Layer 5 of a small transformer language model trained on English Wikipedia (15 layers, counted from 0, width 128).
A neuron adds its activation times its output weights to the MLP's output. To switch it off is to set its activation to zero at one token and run the rest of the model.
A neuron's activation on a vector x is SiLU(gate . x) times (in . x), where the dot is the dot product.

Input weights of the MLP neurons that the questions are about. A number n stands for n times 0.0033.
n43 gate: -312 -235 -62 -214 17 110 60 126 -186 162 -122 209 -167 21 21 -166 123 69 72 58 -93 -55 -235 125 90 -233 -30 -345 4 -29 125 29 392 71 -100 -88 28 -76 21 -167 91 13 -69 -365 25 -4 -88 149 25 45 25 -179 -46 -129 63 -128 -214 -59 -76 162 120 132 39 216 -25 -69 237 33 -83 -90 -100 -341 -59 -38 135 -13 -45 109 0 161 -137 59 -196 -53 -21 -135 116 155 200 186 73 23 -21 -59 333 242 -4 33 -101 259 109 -208 110 -187 8 -122 51 199 -4 -63 64 16 51 -37 -161 38 4 -78 292 -199 83 189 93 -4 -117 -21 16 196
n93 gate: -74 17 50 29 47 242 -229 -43 -139 178 -94 244 141 197 -145 -43 -117 84 43 94 107 94 13 -111 57 286 156 -96 274 -51 -47 241 -125 -13 187 34 -46 -185 -17 -17 -4 -286 -283 -65 -17 -155 406 148 13 -100 207 47 -175 157 -72 17 -133 -86 39 274 30 -30 -62 -151 43 216 276 88 -102 131 -98 93 267 -120 9 148 -17 111 209 124 91 -17 125 -197 -72 238 8 -68 -89 233 -165 -40 -283 -47 9 -102 0 -234 90 -42 -146 -108 221 -195 -35 13 -52 -165 328 0 48 171 -136 46 101 105 93 -8 -106 -46 55 163 -189 -112 -75 101 54 188
n158 gate: 84 -154 108 62 -146 -155 113 -175 -58 -101 -295 44 31 -243 -31 -132 0 61 76 -122 -47 -269 -16 78 -20 156 -156 60 64 221 -27 62 -12 -235 223 -107 203 -341 -121 118 -281 44 -4 -128 -373 143 -8 -347 -23 92 60 23 -177 -231 90 0 95 -16 0 28 -218 16 152 -32 -213 138 129 38 -27 88 153 -90 115 189 -12 -12 69 -38 -28 102 -23 -64 103 27 0 107 152 4 -343 178 175 11 23 -28 254 -188 -23 -117 -4 54 -225 -144 -76 27 -48 87 -32 -76 -153 83 -76 -38 -44 -8 -89 -136 124 -96 47 53 203 4 -16 -76 134 28 118 -31
n190 gate: 42 194 142 24 157 188 21 138 134 41 107 -159 -66 165 -25 -310 -113 47 67 33 -88 -79 71 82 59 -163 -92 147 96 -223 -98 -16 -75 127 -16 -194 -28 -278 0 177 -176 17 -185 -4 46 154 227 -318 -101 -32 241 160 0 45 -357 -138 223 153 -79 -96 -98 80 -39 -25 -215 -12 -209 -149 110 -113 -25 29 -50 74 41 -130 -105 28 -265 -187 286 79 -124 49 -152 153 -86 -193 94 228 -52 150 -281 224 -4 -8 134 -94 -231 -207 165 159 58 152 88 158 84 -113 140 -70 159 165 25 -24 -89 201 85 -149 -16 36 29 -54 -74 60 -98 34 -60 64
n242 gate: -221 -114 158 4 71 -4 -61 114 128 -70 244 -76 -94 -89 98 84 20 -261 -124 -39 22 -20 277 157 72 63 -80 -8 8 126 74 113 71 172 102 39 107 246 -140 -27 168 180 92 84 107 -127 90 -239 -93 126 52 31 98 195 -90 -232 -118 8 246 16 -8 -4 -106 -143 55 27 27 88 -125 76 -79 -8 -127 201 122 228 -274 102 -28 -64 163 24 168 81 -172 15 285 67 216 -28 83 -140 132 -174 71 196 4 -113 -12 -216 -51 167 -72 -65 -172 -242 84 108 4 -16 -208 61 177 -120 101 -140 27 -50 -294 4 82 83 193 95 89 88 136 -284
n285 gate: 128 45 -100 72 33 119 -125 -27 -128 101 73 -165 -117 91 0 -74 21 -101 -95 32 109 -4 161 445 -145 -210 -82 16 -58 0 4 16 78 -198 -89 -98 12 -78 197 77 -214 -66 -174 21 -176 -205 -296 243 164 -79 189 133 -182 -194 -125 -132 -183 -118 -12 -78 -257 211 -135 -259 -342 -35 8 -119 20 50 12 68 168 -126 -61 -239 24 0 70 -20 102 -115 -51 -60 182 44 -64 178 -265 -168 -141 -148 -76 -335 -57 -243 89 40 106 96 98 -152 -127 -12 45 -61 -87 -4 28 102 99 151 199 -108 -36 116 28 -28 -85 -28 -28 122 -106 90 -205 -178 137 -12
n311 gate: -19 -168 -121 -212 63 79 -149 245 -11 -26 -34 250 196 80 -19 -72 15 73 -68 78 66 34 -34 89 -57 95 49 166 -265 -164 89 85 45 -108 37 -123 127 -120 -266 93 -41 8 -69 117 52 45 179 351 -143 36 271 89 197 11 -89 -49 15 -63 169 76 -41 -280 182 64 34 -148 89 232 107 -76 -11 -174 113 -209 228 45 51 43 46 11 0 109 33 -69 -126 -76 66 -134 77 56 -205 254 -143 -142 161 93 96 -7 74 -18 164 -15 79 40 -15 116 49 -34 184 19 144 -262 -4 -110 132 114 -70 -113 -89 -173 -159 -60 78 -47 -46 38 -7 -156
n43 in: 331 143 -200 -51 243 -228 -102 29 171 -176 69 -35 155 8 -203 18 97 -13 79 138 132 -222 -84 -30 -26 -20 154 40 198 -48 -120 150 78 0 331 -200 25 -70 283 22 -107 97 -46 -118 153 -9 238 79 -9 -29 13 65 -65 211 -86 -238 69 -135 -31 -128 -64 190 45 127 -147 244 189 -17 -300 -123 -104 -39 -92 238 148 207 0 249 -44 21 4 -219 118 -34 82 89 116 -17 -108 -22 54 -125 -17 -96 235 311 133 379 -117 153 -39 136 18 -17 -105 79 79 184 105 -43 101 42 111 17 -38 -66 -239 98 9 -231 73 -152 -126 402 76 -93 -25 215
n93 in: 254 -211 13 -89 258 22 -115 -206 -76 217 77 149 128 -4 103 -118 22 116 -292 -214 -36 52 53 -171 66 158 131 -109 -157 -90 43 47 52 -77 175 -34 -171 13 -26 94 -171 44 -401 305 108 -100 116 118 127 329 173 9 -51 -34 163 -48 90 -263 39 218 -145 -39 -89 -122 -69 113 107 -67 -21 -109 13 -166 147 125 233 -22 173 -16 101 -256 54 156 96 -105 51 -38 30 -86 98 117 0 -40 -64 -39 294 26 189 -226 -133 135 -194 126 35 179 -113 277 61 -39 159 -155 74 352 0 -59 207 -144 47 93 193 200 17 129 177 46 -89 35 -182 -105
n158 in: 201 42 -152 16 50 -13 -86 -196 190 108 -205 136 162 -307 -29 -64 -255 91 30 -287 -4 160 -68 -108 94 -138 93 13 -4 80 -29 178 219 -87 -195 80 142 257 -62 17 -137 -42 155 -38 -198 211 -129 271 16 16 -34 -199 129 -108 167 -153 264 -142 -101 21 -141 64 -91 -51 -138 101 -4 -143 132 98 167 50 -312 -4 -21 -55 139 24 34 149 133 63 69 -234 -125 57 -149 -196 104 51 -48 -43 103 252 -93 -71 212 0 -151 86 -96 -288 51 -324 144 143 -89 -97 -16 352 4 -131 17 29 226 -187 -54 -209 -46 8 46 -33 59 150 4 120 48 135
n190 in: 60 76 -70 -37 -8 68 22 -5 29 -249 -84 -218 -205 -209 227 60 -21 -148 94 -159 86 -207 257 184 -30 170 328 -166 90 139 29 348 -313 -71 -100 210 183 17 71 80 -171 -85 8 -9 -4 -195 260 -68 -322 -236 152 -133 167 0 79 47 -303 -130 38 -55 83 98 -83 -157 -17 4 21 41 158 209 -13 79 -38 210 126 218 -16 274 -150 -8 -125 -21 139 136 50 65 187 -79 130 -89 -69 35 8 -359 -8 -29 -24 46 -55 12 -101 -30 145 155 221 -17 188 110 118 -72 102 -102 103 -12 -178 -141 -153 4 -88 -216 -129 -105 -29 -130 56 -77 16 0
n242 in: 12 -218 115 -79 -169 -49 4 -27 123 203 24 21 56 -91 157 139 156 263 -200 32 0 45 78 124 -62 -91 286 -172 237 -141 -180 24 57 165 -264 12 470 -61 -120 36 -268 -20 27 -12 16 -158 93 37 44 164 -126 -92 0 -96 -52 16 174 32 93 16 28 -107 -8 69 -303 -55 164 -102 124 180 92 -88 -41 -101 -77 176 -55 170 -131 -62 82 -138 -59 -28 -8 -27 -48 165 54 -195 136 86 -36 122 -8 -185 -54 -36 20 36 8 -102 65 -78 -57 93 20 102 -164 -44 -20 248 -41 12 -151 21 -302 28 0 51 -248 77 85 -66 337 107 -353 204
n285 in: -74 157 130 102 -249 69 165 -58 -95 -143 128 159 104 16 216 207 -106 -170 -102 -84 74 189 -78 -168 57 -68 94 -33 -175 12 36 -71 327 -112 159 108 -202 65 -75 -8 167 -85 199 -69 40 -81 148 45 -177 132 -206 44 112 295 180 -53 -165 112 -190 163 111 163 -21 16 217 -148 64 86 238 269 8 60 -20 -40 141 -69 295 177 82 54 -77 97 -148 -216 -100 12 -40 -28 174 56 166 116 0 -105 -109 104 -165 -143 -140 -110 76 -12 -53 280 130 32 20 69 51 -16 -65 63 -180 158 142 57 47 -118 -48 -148 -56 -8 105 -62 244 -66 -266 -113
n311 in: -80 -181 -24 4 25 129 -30 -256 8 146 176 -117 -86 -56 78 17 13 -208 46 25 65 -41 130 294 33 112 188 -254 67 58 -94 -12 -116 -29 139 -255 -279 -326 -45 -86 142 112 -64 96 -87 -37 156 -71 205 -48 -137 236 -82 106 49 13 115 -29 70 96 150 113 47 12 -74 215 -53 -148 41 129 250 -77 -29 238 -25 188 -121 110 79 130 146 70 -195 16 29 40 33 192 38 91 -127 -172 125 182 -124 -249 -165 20 49 -16 181 266 -25 -44 71 -223 -75 108 48 -4 -208 92 -63 263 101 -163 186 145 -12 36 167 74 -338 -230 -51 17 174 232

Output weights of the MLP neurons that the questions are about. A number n stands for n times 0.0017.
n43: 172 -246 53 31 59 113 -248 228 -93 -169 143 -110 196 -228 34 24 -228 -117 165 -226 -106 -296 -204 177 241 23 -140 113 86 16 238 59 226 -78 358 -40 -245 -122 120 -112 125 0 -224 95 117 12 6 60 94 -15 -205 123 -99 -203 10 41 311 58 -60 -41 31 97 -81 40 120 168 237 180 139 153 20 30 128 -217 -141 215 33 -168 -22 182 -427 -233 -4 213 210 10 -235 -277 199 -56 -167 10 89 148 153 121 -98 84 -320 30 71 115 104 -82 -234 25 -37 60 53 316 0 -141 362 316 207 -59 109 139 222 -191 -284 83 428 -45 193 -134 -170 223
n93: -140 -297 -106 0 -94 -292 -296 -195 35 -105 -102 388 -183 -149 258 203 -45 31 62 25 -149 73 23 343 156 200 106 -33 149 -56 182 133 17 263 -20 -111 156 211 102 33 94 -210 205 -10 -49 201 -104 -413 -256 116 54 -61 -38 190 -263 49 45 -310 -12 10 147 -84 336 -266 -219 -228 -279 116 -74 117 -80 -44 5 24 -185 5 -103 -9 -161 196 -46 -285 84 250 148 10 -113 -284 -136 54 -178 -86 -16 78 90 -328 -179 -60 211 -289 68 150 -22 -115 -130 -148 159 -124 138 124 72 150 -122 151 -135 123 -62 143 149 -13 -5 113 -90 24 166 128 -10 -50
n158: -53 216 0 -24 146 -68 26 166 159 -32 58 -46 -210 198 173 -4 -323 208 0 72 295 389 149 31 -50 112 322 -9 10 -213 -89 -304 97 212 198 -127 31 -73 -4 59 76 -79 -77 -131 -76 -152 -27 201 -122 37 26 -105 101 121 -5 -29 -24 49 149 -124 -162 63 161 -175 56 -9 -215 -63 183 5 274 -38 27 52 -44 -173 -17 76 -20 -247 -269 -158 -49 0 121 -298 -66 -166 194 -4 27 380 36 -86 239 162 -179 -73 -65 -234 0 127 -185 63 -162 223 -85 -103 54 72 289 34 -237 -180 206 360 152 -380 -44 0 -101 78 73 -56 -332 -139 -233 92
n190: -116 372 158 -94 66 22 -187 -101 -125 -39 -155 -117 -180 25 33 18 -73 -129 19 392 -40 -197 258 -46 14 67 -68 -210 -243 52 18 201 96 -5 286 39 84 57 -8 14 -216 314 179 194 -335 220 -127 111 96 -122 72 16 -206 -161 147 99 100 40 -125 -74 -268 -193 -69 -52 279 -57 -213 254 -414 -54 71 78 119 -141 205 138 163 135 -184 -16 -341 133 -85 98 197 -77 77 33 -54 82 -411 -77 -118 -307 -10 79 -23 61 -19 -126 -231 -35 66 -153 237 -19 -202 67 -294 -176 -354 -141 96 0 -58 36 53 180 233 244 245 -76 -25 -68 157 106 -10 -140
n242: -5 121 -254 154 88 117 78 128 29 221 0 -93 130 132 5 138 135 45 94 213 0 -43 -27 -23 -14 -215 52 173 263 -252 67 -159 34 -78 25 -286 -214 97 61 32 247 -113 124 9 -29 414 -54 -65 -109 -157 -26 -35 -61 74 0 77 -201 331 -65 5 -82 390 -125 17 -185 9 26 -189 186 -342 -79 48 5 71 -191 235 291 -68 -51 0 -71 151 8 166 397 -156 -289 -145 -202 49 -54 118 79 0 9 0 53 -45 47 209 417 -128 132 200 -46 292 0 415 -64 -25 104 -69 -102 29 -338 111 -206 -10 -54 -119 -103 -148 39 -52 154 -28 57 455
n285: -275 128 55 206 -202 141 74 207 25 96 9 32 -183 100 5 158 55 51 -19 -44 176 -343 182 -156 9 4 91 -81 108 20 123 52 100 319 -100 -10 -166 -71 271 75 136 336 365 -10 -98 370 -33 97 70 39 -121 360 -19 191 132 59 -35 241 124 93 182 61 293 202 -256 114 -85 -98 263 -54 38 73 123 73 -276 92 220 -115 -58 255 -369 -9 89 31 -71 -274 394 -119 391 27 5 -177 315 69 104 -32 126 -327 -58 193 29 90 -56 -5 -10 -10 -87 -275 -88 159 -19 10 -131 117 92 -118 -10 109 -222 233 -75 -146 -105 0 44 86 19 -15
n311: -62 223 97 -132 -171 -73 244 301 172 -275 -214 162 -212 57 -149 -52 201 250 170 80 144 -197 -152 -313 55 -120 -55 -441 128 -74 140 27 104 -110 110 14 177 -5 -43 76 -171 18 -49 -176 151 59 147 4 -285 209 -172 54 18 17 14 85 191 -178 -60 287 189 -94 253 8 -70 -132 -178 9 -93 -212 -59 -42 -168 -51 -43 189 -30 88 -136 -194 133 34 154 118 120 -23 195 -73 -80 -52 247 -37 -5 -5 91 -36 -160 -203 -489 -134 -75 -256 146 -102 -221 230 183 192 178 177 -235 -250 -17 -202 -98 -109 123 -162 -31 -30 -110 140 77 9 -47 27 -51 62

Each question names a token from some text and the token that comes next. It shows the vector x that enters the MLP there. A number n stands for n times 0.0026.

Then comes g, the gradient of the next token's log-probability with respect to the MLP's output, scaled to length 1. A neuron's effect is roughly proportional to its activation times (output weights . g). A number n stands for n times 0.0008.

"i", then " has"
x: 3 235 -74 -151 -98 -13 -127 -199 132 128 7 -66 -18 -264 66 -110 68 9 -25 -56 -76 -119 -22 -68 -122 236 -90 105 143 42 -22 -26 143 -140 42 220 87 -54 -48 -101 -267 5 61 221 85 16 334 -94 -87 75 22 -155 4 -14 25 52 -104 110 18 -29 39 -119 -50 5 22 -235 57 -170 -152 27 11 -201 65 -90 -127 -36 -88 -64 -70 73 -184 -117 -91 74 103 157 160 218 -116 -121 -5 4 -79 1 -144 -103 -282 161 0 40 135 192 -23 -50 33 114 14 -65 -245 21 -14 -260 -11 13 95 -19 -31 53 145 -31 -59 7 -81 -43 68 -89 -4 88
g: -97 -189 -37 97 -2 -17 26 -3 -102 77 4 -158 -73 -34 -113 111 47 -72 36 44 233 -64 107 -75 -78 -70 -37 29 132 -260 84 1 -110 72 41 -171 -80 -132 -13 -14 -210 -261 -92 67 -150 33 59 -58 -71 87 -124 -26 -127 42 -31 46 -65 -113 -78 93 -51 116 -23 -66 -72 -68 -27 7 -43 228 -202 26 -58 -94 77 25 100 50 25 -64 -111 97 -6 133 25 -143 38 -31 123 1 118 117 192 -57 -37 -329 103 270 -80 83 -12 -124 22 219 -2 -291 20 207 -2 57 -17 -23 -118 129 124 20 0 92 266 -32 -63 -104 -152 140 141 -86 98 24
Switching off which neuron hurts the next token most? n158

"T", then "ri"
x: 12 46 78 -169 63 23 -43 -281 86 36 89 -228 -39 70 45 13 -66 -113 19 -88 -22 45 -45 -207 -71 4 84 212 -79 19 -26 -44 -35 35 81 130 14 -146 -186 61 142 9 -136 101 -32 -96 41 28 -31 -164 -111 111 59 -178 -1 40 -6 -124 15 -97 -34 -122 -49 -121 140 -30 -96 -206 35 40 -105 -144 -52 -174 74 -47 -57 -74 -98 113 -226 137 -94 145 205 65 85 27 185 -83 -17 -141 -248 99 -60 -133 -120 69 -106 33 -45 101 -132 -68 111 83 140 -114 -62 -80 90 -234 -99 -217 54 121 0 133 103 74 -135 27 -44 22 92 -14 56 -121
g: -61 55 -135 -76 -20 76 45 -211 -150 -8 77 -79 -125 64 -90 -159 -5 -25 130 217 -143 293 -3 -4 46 -224 6 -58 7 -35 17 39 -38 120 -163 -89 -252 221 -85 14 -78 25 -72 -23 149 -76 -39 88 114 -4 233 -147 -10 -24 -66 34 -55 -139 162 -83 -61 82 83 -98 59 108 125 21 -181 -53 73 29 -82 130 13 4 69 86 -51 132 -31 -12 -74 -131 5 -16 118 114 -109 -161 -86 -47 98 -114 293 -8 -145 -185 171 -154 106 17 40 -32 68 16 30 34 -175 -208 63 -59 -138 -151 -74 78 110 117 156 136 117 2 -123 21 192 120 107 -61
Which neuron, switched off, raises the next token's probability most? n43

" be", then "am"
x: -44 -125 107 200 -133 95 -123 -80 112 -34 81 -88 11 -125 -26 -12 114 -191 -62 -94 -243 116 -179 -135 -48 -204 70 163 -33 -111 -49 77 -21 -93 20 80 -47 -176 -19 -330 38 -64 -106 101 32 45 77 -62 -51 -128 -28 69 -50 -195 -55 97 -110 14 -106 -4 234 -177 25 -109 164 -77 -197 -9 -142 -17 11 -128 -52 2 -38 21 151 -176 43 256 -216 151 -207 -37 -26 -67 -25 -115 46 -135 -64 -70 -73 91 41 -95 -249 85 131 -110 77 45 -27 -173 -88 -44 -2 29 67 -76 -162 -174 52 -92 22 12 -9 -4 131 -38 -115 82 -161 248 25 39 -23 -149
g: -138 -91 113 -4 6 104 5 13 -49 -46 137 -142 26 -159 -29 55 -33 73 -59 -111 -92 -152 108 56 -34 -24 -81 11 77 -126 -8 -3 -112 -25 -17 129 -35 45 6 -160 -53 -91 110 136 92 24 89 -4 5 -125 -143 56 -178 -232 202 -101 -119 -29 -84 -63 -139 140 -21 84 -313 -145 314 -146 -31 117 -124 -81 -50 27 83 -60 -133 128 -176 -148 7 122 79 -38 12 15 -28 111 -112 -29 58 -189 161 80 -7 61 -72 105 17 24 -253 108 -72 -26 13 -35 -256 90 -117 -116 -152 247 7 -31 84 -15 -122 -40 -194 -51 3 -21 -144 173 13 -155 218 -1
Which neuron, switched off, raises the next token's probability most? n93

"and", then "s"
x: -55 90 35 47 69 112 -227 -132 251 60 117 -89 63 -88 -111 -107 -75 -186 -31 -45 117 -53 -89 -114 22 -59 165 185 -59 -212 -110 -27 76 -77 85 67 53 125 -10 84 -320 100 -253 25 -15 -57 211 -157 -73 37 -60 -16 -51 83 -74 70 -39 3 -29 85 -54 39 -77 -117 186 -25 -163 -147 -220 -15 -2 -157 -85 -64 40 -10 34 -26 70 181 -45 -136 -65 215 189 -27 115 244 97 -97 115 -190 13 -90 56 -9 -380 22 -59 4 -160 126 46 -15 -48 18 165 -171 -88 -87 -8 -152 -49 -25 147 57 99 169 55 163 -9 -92 -57 77 137 -128 -148 35
g: 77 -55 -43 -117 -36 73 -90 28 -80 73 194 42 -124 158 -135 -117 -218 22 182 86 63 -28 -27 -186 183 106 -44 -106 -16 41 -22 -293 307 40 -109 7 62 37 27 -23 27 46 -108 -30 105 72 -83 -18 62 123 13 -49 31 28 -49 89 198 -53 61 -13 9 166 138 139 -52 67 176 -12 -10 47 47 -14 -94 -37 165 20 170 -100 230 138 -193 62 103 8 -54 -84 17 58 65 21 -41 16 48 24 -25 246 -9 125 13 -134 -177 -50 -192 -44 62 113 154 -141 246 -172 -70 95 75 -128 177 -109 11 -147 -67 114 -112 -81 149 123 -182 -124 127 -45
Which neuron, switched off, raises the next token's probability most? n43

" and", then " comm"
x: -4 83 -102 -28 40 25 -219 -49 -5 82 186 -101 -101 -188 -86 -38 16 -19 5 -157 -130 101 -91 19 -148 190 23 350 -42 -46 -136 -12 20 -299 -21 36 51 -128 106 90 -286 -88 41 187 -51 -93 59 107 -178 -162 279 -210 69 35 56 56 -62 -151 176 -222 25 -207 -46 -58 78 -10 -25 24 -19 36 -7 -195 -153 13 -71 -10 47 -29 18 -36 -191 84 -38 100 124 -58 67 28 123 -109 39 -182 27 24 28 -184 26 250 161 -28 -50 68 -11 16 34 105 33 -73 31 14 83 -52 35 -171 77 146 -155 185 61 -34 5 -68 109 56 154 50 -105 -75
g: 240 -136 -12 -115 -45 338 44 -66 206 46 118 -68 -136 -48 97 146 -59 -56 47 -5 198 65 -100 -76 94 42 -138 59 93 -46 58 43 -104 21 -35 -128 -115 -171 -57 217 7 63 -122 1 -152 -3 -146 -107 15 46 223 14 28 -68 -183 -28 -25 31 -120 114 -121 11 2 -74 61 83 79 122 -340 -50 -52 4 -42 128 -23 51 129 185 69 106 45 184 -194 -191 -113 29 -65 52 -41 -188 -50 -183 17 237 46 46 -45 -172 -5 -6 -145 -130 98 -21 131 44 25 111 -37 45 -86 28 48 20 164 4 122 19 -108 -24 -64 144 -84 -6 -104 -226 -35 19
Switching off which neuron hurts the next token most? n285

" A", then "."
x: 83 56 56 -116 -12 116 -81 -229 230 -1 27 -161 -175 28 23 63 56 -193 -9 -155 2 21 -94 -129 -49 58 -4 111 -161 -12 -210 -236 -36 -6 87 61 -161 -285 61 -90 -75 92 -108 97 -89 -101 102 -78 -32 -192 -48 59 -24 -90 -181 -66 -64 -45 -6 -15 -90 -22 -33 -39 8 -39 -93 -62 34 32 -20 -153 -195 -105 -11 77 29 -143 -209 226 -148 16 10 -103 115 -7 50 -63 35 -17 -80 -134 -112 -120 -40 -81 -229 62 90 -143 63 102 183 -120 93 197 118 -44 -26 -285 72 -292 -78 -215 -59 76 100 167 160 35 -61 -33 32 133 37 88 27 0
g: -80 77 -62 16 94 -84 -54 -37 -127 -31 101 11 112 50 89 30 -176 104 98 -29 -142 -46 112 1 127 -60 -295 114 -99 15 -106 -135 -81 -6 30 160 -1 110 -150 -7 -89 95 -104 -104 45 145 -80 140 47 123 81 26 -296 -114 62 -97 23 78 147 -145 -58 120 -22 22 55 -120 -68 -163 61 50 -113 -168 84 -85 -103 -98 -251 60 -64 -44 -6 165 55 4 -31 126 184 92 -139 -45 -181 -47 54 83 -59 -45 -122 101 -118 -70 -130 178 90 72 80 -25 117 -99 -128 225 -95 -17 144 44 198 71 42 129 107 165 -178 126 205 -228 -41 129 83 -22
Switching off which neuron hurts the next token most? n190

"ch", then ","
x: 5 4 -106 -17 92 215 -146 -135 101 -10 -61 102 171 -166 -135 -192 -23 -55 59 31 34 188 -264 -146 -13 173 -8 64 302 35 39 -44 13 0 99 53 -193 -131 -321 -187 -40 -44 -128 12 100 -81 113 -67 -89 -8 35 -118 71 -121 80 223 76 -77 27 58 -2 -144 -1 -103 -97 39 -159 -146 12 103 -94 -183 -104 -115 -103 -76 63 48 33 89 -28 10 72 212 40 -144 -5 69 -10 110 -150 1 32 -16 -143 9 -62 77 2 -121 -188 223 -79 -2 52 -28 9 -110 -48 -169 30 -381 86 53 -24 -35 -12 59 0 65 23 -62 -115 -9 32 -15 -35 -70
g: -136 19 -32 119 146 -73 -265 47 -202 -52 82 -26 78 79 82 54 -20 69 153 -2 16 37 -16 -28 -155 -140 -90 86 43 -274 -153 280 176 -23 25 66 -239 112 64 170 -83 -33 195 152 -9 -59 322 -101 105 -87 63 -23 144 119 -61 -80 69 194 200 74 -177 144 -50 -23 -9 147 141 -37 2 -132 -95 11 52 -144 165 97 60 105 -107 32 -85 92 16 -81 89 -29 -10 -59 -46 -59 155 18 150 -39 -8 -38 -18 80 52 48 -123 -204 158 94 148 86 -152 47 -147 -30 27 -120 -140 24 -68 -44 -47 59 -85 -58 -143 -91 -105 79 59 58 -112 -8
Which neuron, switched off, raises the next token's probability most? n311

"s", then " as"
x: -83 -97 -150 -38 -54 -32 -218 -135 2 -32 42 -42 -152 -87 112 -133 63 -84 21 -55 -167 10 -91 -101 -151 -119 -61 91 212 -79 -148 -19 22 5 77 11 -169 125 -12 46 -146 9 -173 87 51 -19 204 52 -118 52 58 -323 -125 -113 -111 -92 57 -43 70 96 -17 -146 -99 -11 219 -95 -54 -204 40 104 -150 -238 -124 -156 -4 248 6 23 186 179 -110 -41 79 -133 -19 -45 101 -8 9 58 -301 -268 -56 -13 -51 0 28 -30 31 102 99 -41 69 23 80 -30 136 -10 -140 -68 16 -290 -74 -3 116 -14 -115 3 159 111 2 -30 -9 259 111 103 109 -2
g: -155 127 -247 38 -47 124 -73 30 97 66 112 73 -18 -97 -36 -83 -172 2 103 36 89 22 -16 15 33 122 -45 -100 -181 -54 69 125 116 15 68 -77 154 -19 147 257 -37 24 181 22 75 -4 0 -26 -48 15 -100 -22 91 57 20 84 -14 -170 138 58 -47 235 -33 73 247 -60 -50 299 -90 -149 -102 -120 -18 180 1 -125 15 212 133 -23 -168 -218 -49 16 -94 -106 -30 143 12 -12 -69 37 45 -35 -154 -295 -34 122 64 -81 68 -49 -175 37 126 34 -125 131 113 76 94 -67 35 -51 -114 -216 -156 23 248 -13 -31 -8 -165 -62 78 -68 51 145
Switching off which neuron hurts the next token most? n93

"ar", then " Col"
x: -191 147 6 -40 -29 89 -183 -249 -74 62 -49 -210 -108 15 40 19 -119 4 101 20 -39 -129 -57 -102 6 240 106 103 -83 -61 -85 13 1 -64 111 -67 1 113 -150 76 -108 51 -99 228 19 -115 -5 -97 -87 -319 17 -61 124 -123 -23 -50 298 22 -40 38 -132 39 44 -13 -60 -51 -68 -256 34 -51 -22 85 -195 92 64 -3 140 63 147 41 -162 33 -121 115 26 -74 -60 133 -12 -21 -110 -190 7 -97 39 54 -202 121 -51 -90 21 -63 -50 -42 84 89 273 13 -221 -44 29 -165 -90 -49 123 142 21 16 -113 0 -12 -187 -77 318 188 -77 -160 51
g: -20 118 219 -244 -224 38 73 -83 73 125 -81 195 24 -115 119 63 -155 163 -277 -157 -88 12 -27 -33 91 254 39 10 -176 185 -41 -1 -30 -170 -29 38 105 110 78 159 32 -108 -44 -68 104 -125 -28 -90 36 -114 -6 -88 18 -5 44 -52 71 47 115 -15 163 -167 -24 133 -132 -32 -59 -138 55 44 106 14 15 -9 -64 -87 41 -140 -158 4 260 79 -71 -93 54 201 4 -22 -15 -124 206 -89 -17 11 114 -40 51 102 -51 25 162 104 62 26 -165 -15 -81 68 -259 -39 -153 159 90 82 208 6 -119 -60 61 97 -114 180 101 -70 -77 86 29 93
Which neuron, switched off, raises the next token's probability most? n190

" p", then "u"
x: 28 -116 -19 -113 -46 109 -42 -132 77 -102 150 -265 -29 -48 23 -28 -98 -138 -125 -75 -186 84 -111 -64 -65 -39 120 127 -64 -15 -42 -168 -47 20 76 -11 -63 -116 -110 -213 -26 48 -200 231 62 -205 44 106 12 -93 -34 -70 6 20 63 -21 142 -57 -52 -181 163 -24 -26 -46 178 -142 -35 -116 -53 -3 -91 -226 -28 -152 105 59 111 72 -34 129 -189 25 -146 28 103 32 138 -28 159 -132 -48 -238 -71 -100 2 -152 -125 123 83 -179 -104 -11 12 -148 -20 119 7 -38 5 11 51 -386 24 -144 45 310 -31 27 104 55 60 139 58 102 -16 34 82 -13
g: 159 -85 41 -11 49 -153 -41 -44 55 36 -172 42 -62 -33 -7 -46 -78 -105 -110 -22 -206 66 36 -23 -167 -55 63 109 -5 170 -86 -27 -107 -219 -24 198 -263 173 37 96 -105 -55 -15 -37 75 -71 104 155 68 -185 128 7 33 -52 -123 -1 21 -256 213 57 -145 -23 -113 83 136 81 -180 -104 102 108 25 -13 -29 152 -130 84 167 49 140 -7 -11 162 207 -19 157 -73 -42 89 -68 -35 3 83 19 48 36 213 -57 -26 113 99 -152 -39 52 288 -6 -112 129 11 -116 -133 75 -90 272 -58 -130 -94 -12 205 222 -20 5 -91 -31 58 -102 42 25 58
Which neuron, switched off, raises the next token's probability most? n311

"al", then " W"
x: -46 87 138 167 87 128 -197 -115 323 112 49 28 -22 -202 -25 -6 -91 -85 138 38 -124 177 -203 168 -83 -1 80 67 23 -90 -237 -52 12 -6 -37 -160 172 37 32 10 -22 141 -74 334 -21 6 129 48 -75 110 -63 -179 16 -47 87 -14 -59 -143 146 36 -260 -66 -95 -74 -151 -144 -109 -55 -110 3 19 -72 -19 -17 -204 38 -19 63 -8 246 -80 -124 -8 -36 119 -84 8 26 -70 -78 -94 -462 -20 24 58 -54 -184 76 -68 -58 -27 45 49 -122 -40 102 158 -64 -78 -146 80 -158 111 17 -20 -8 -17 103 124 -46 54 -104 3 -138 249 -1 -39 117
g: 104 -37 -28 -57 -182 135 -44 -16 -25 -226 -77 -23 75 2 -5 -39 -125 79 -6 -26 127 -17 -90 -135 -168 -105 109 84 -38 -267 -25 -62 180 -125 79 33 -15 84 60 -14 -142 -201 14 -110 -92 131 149 -89 -128 -218 163 -207 -140 73 61 -54 -133 -153 61 -45 -212 56 -19 -43 -9 -91 -16 -100 -75 -24 -119 72 -152 171 97 71 72 -283 201 -113 -8 -132 151 -24 33 178 166 -11 -53 46 -115 -116 79 -58 -129 64 -154 141 3 154 -19 -75 -187 77 112 -249 -27 -57 24 140 -4 -66 55 -141 -7 -42 -106 78 50 26 -40 22 107 108 72 162 194 17
Switching off which neuron hurts the next token most? n285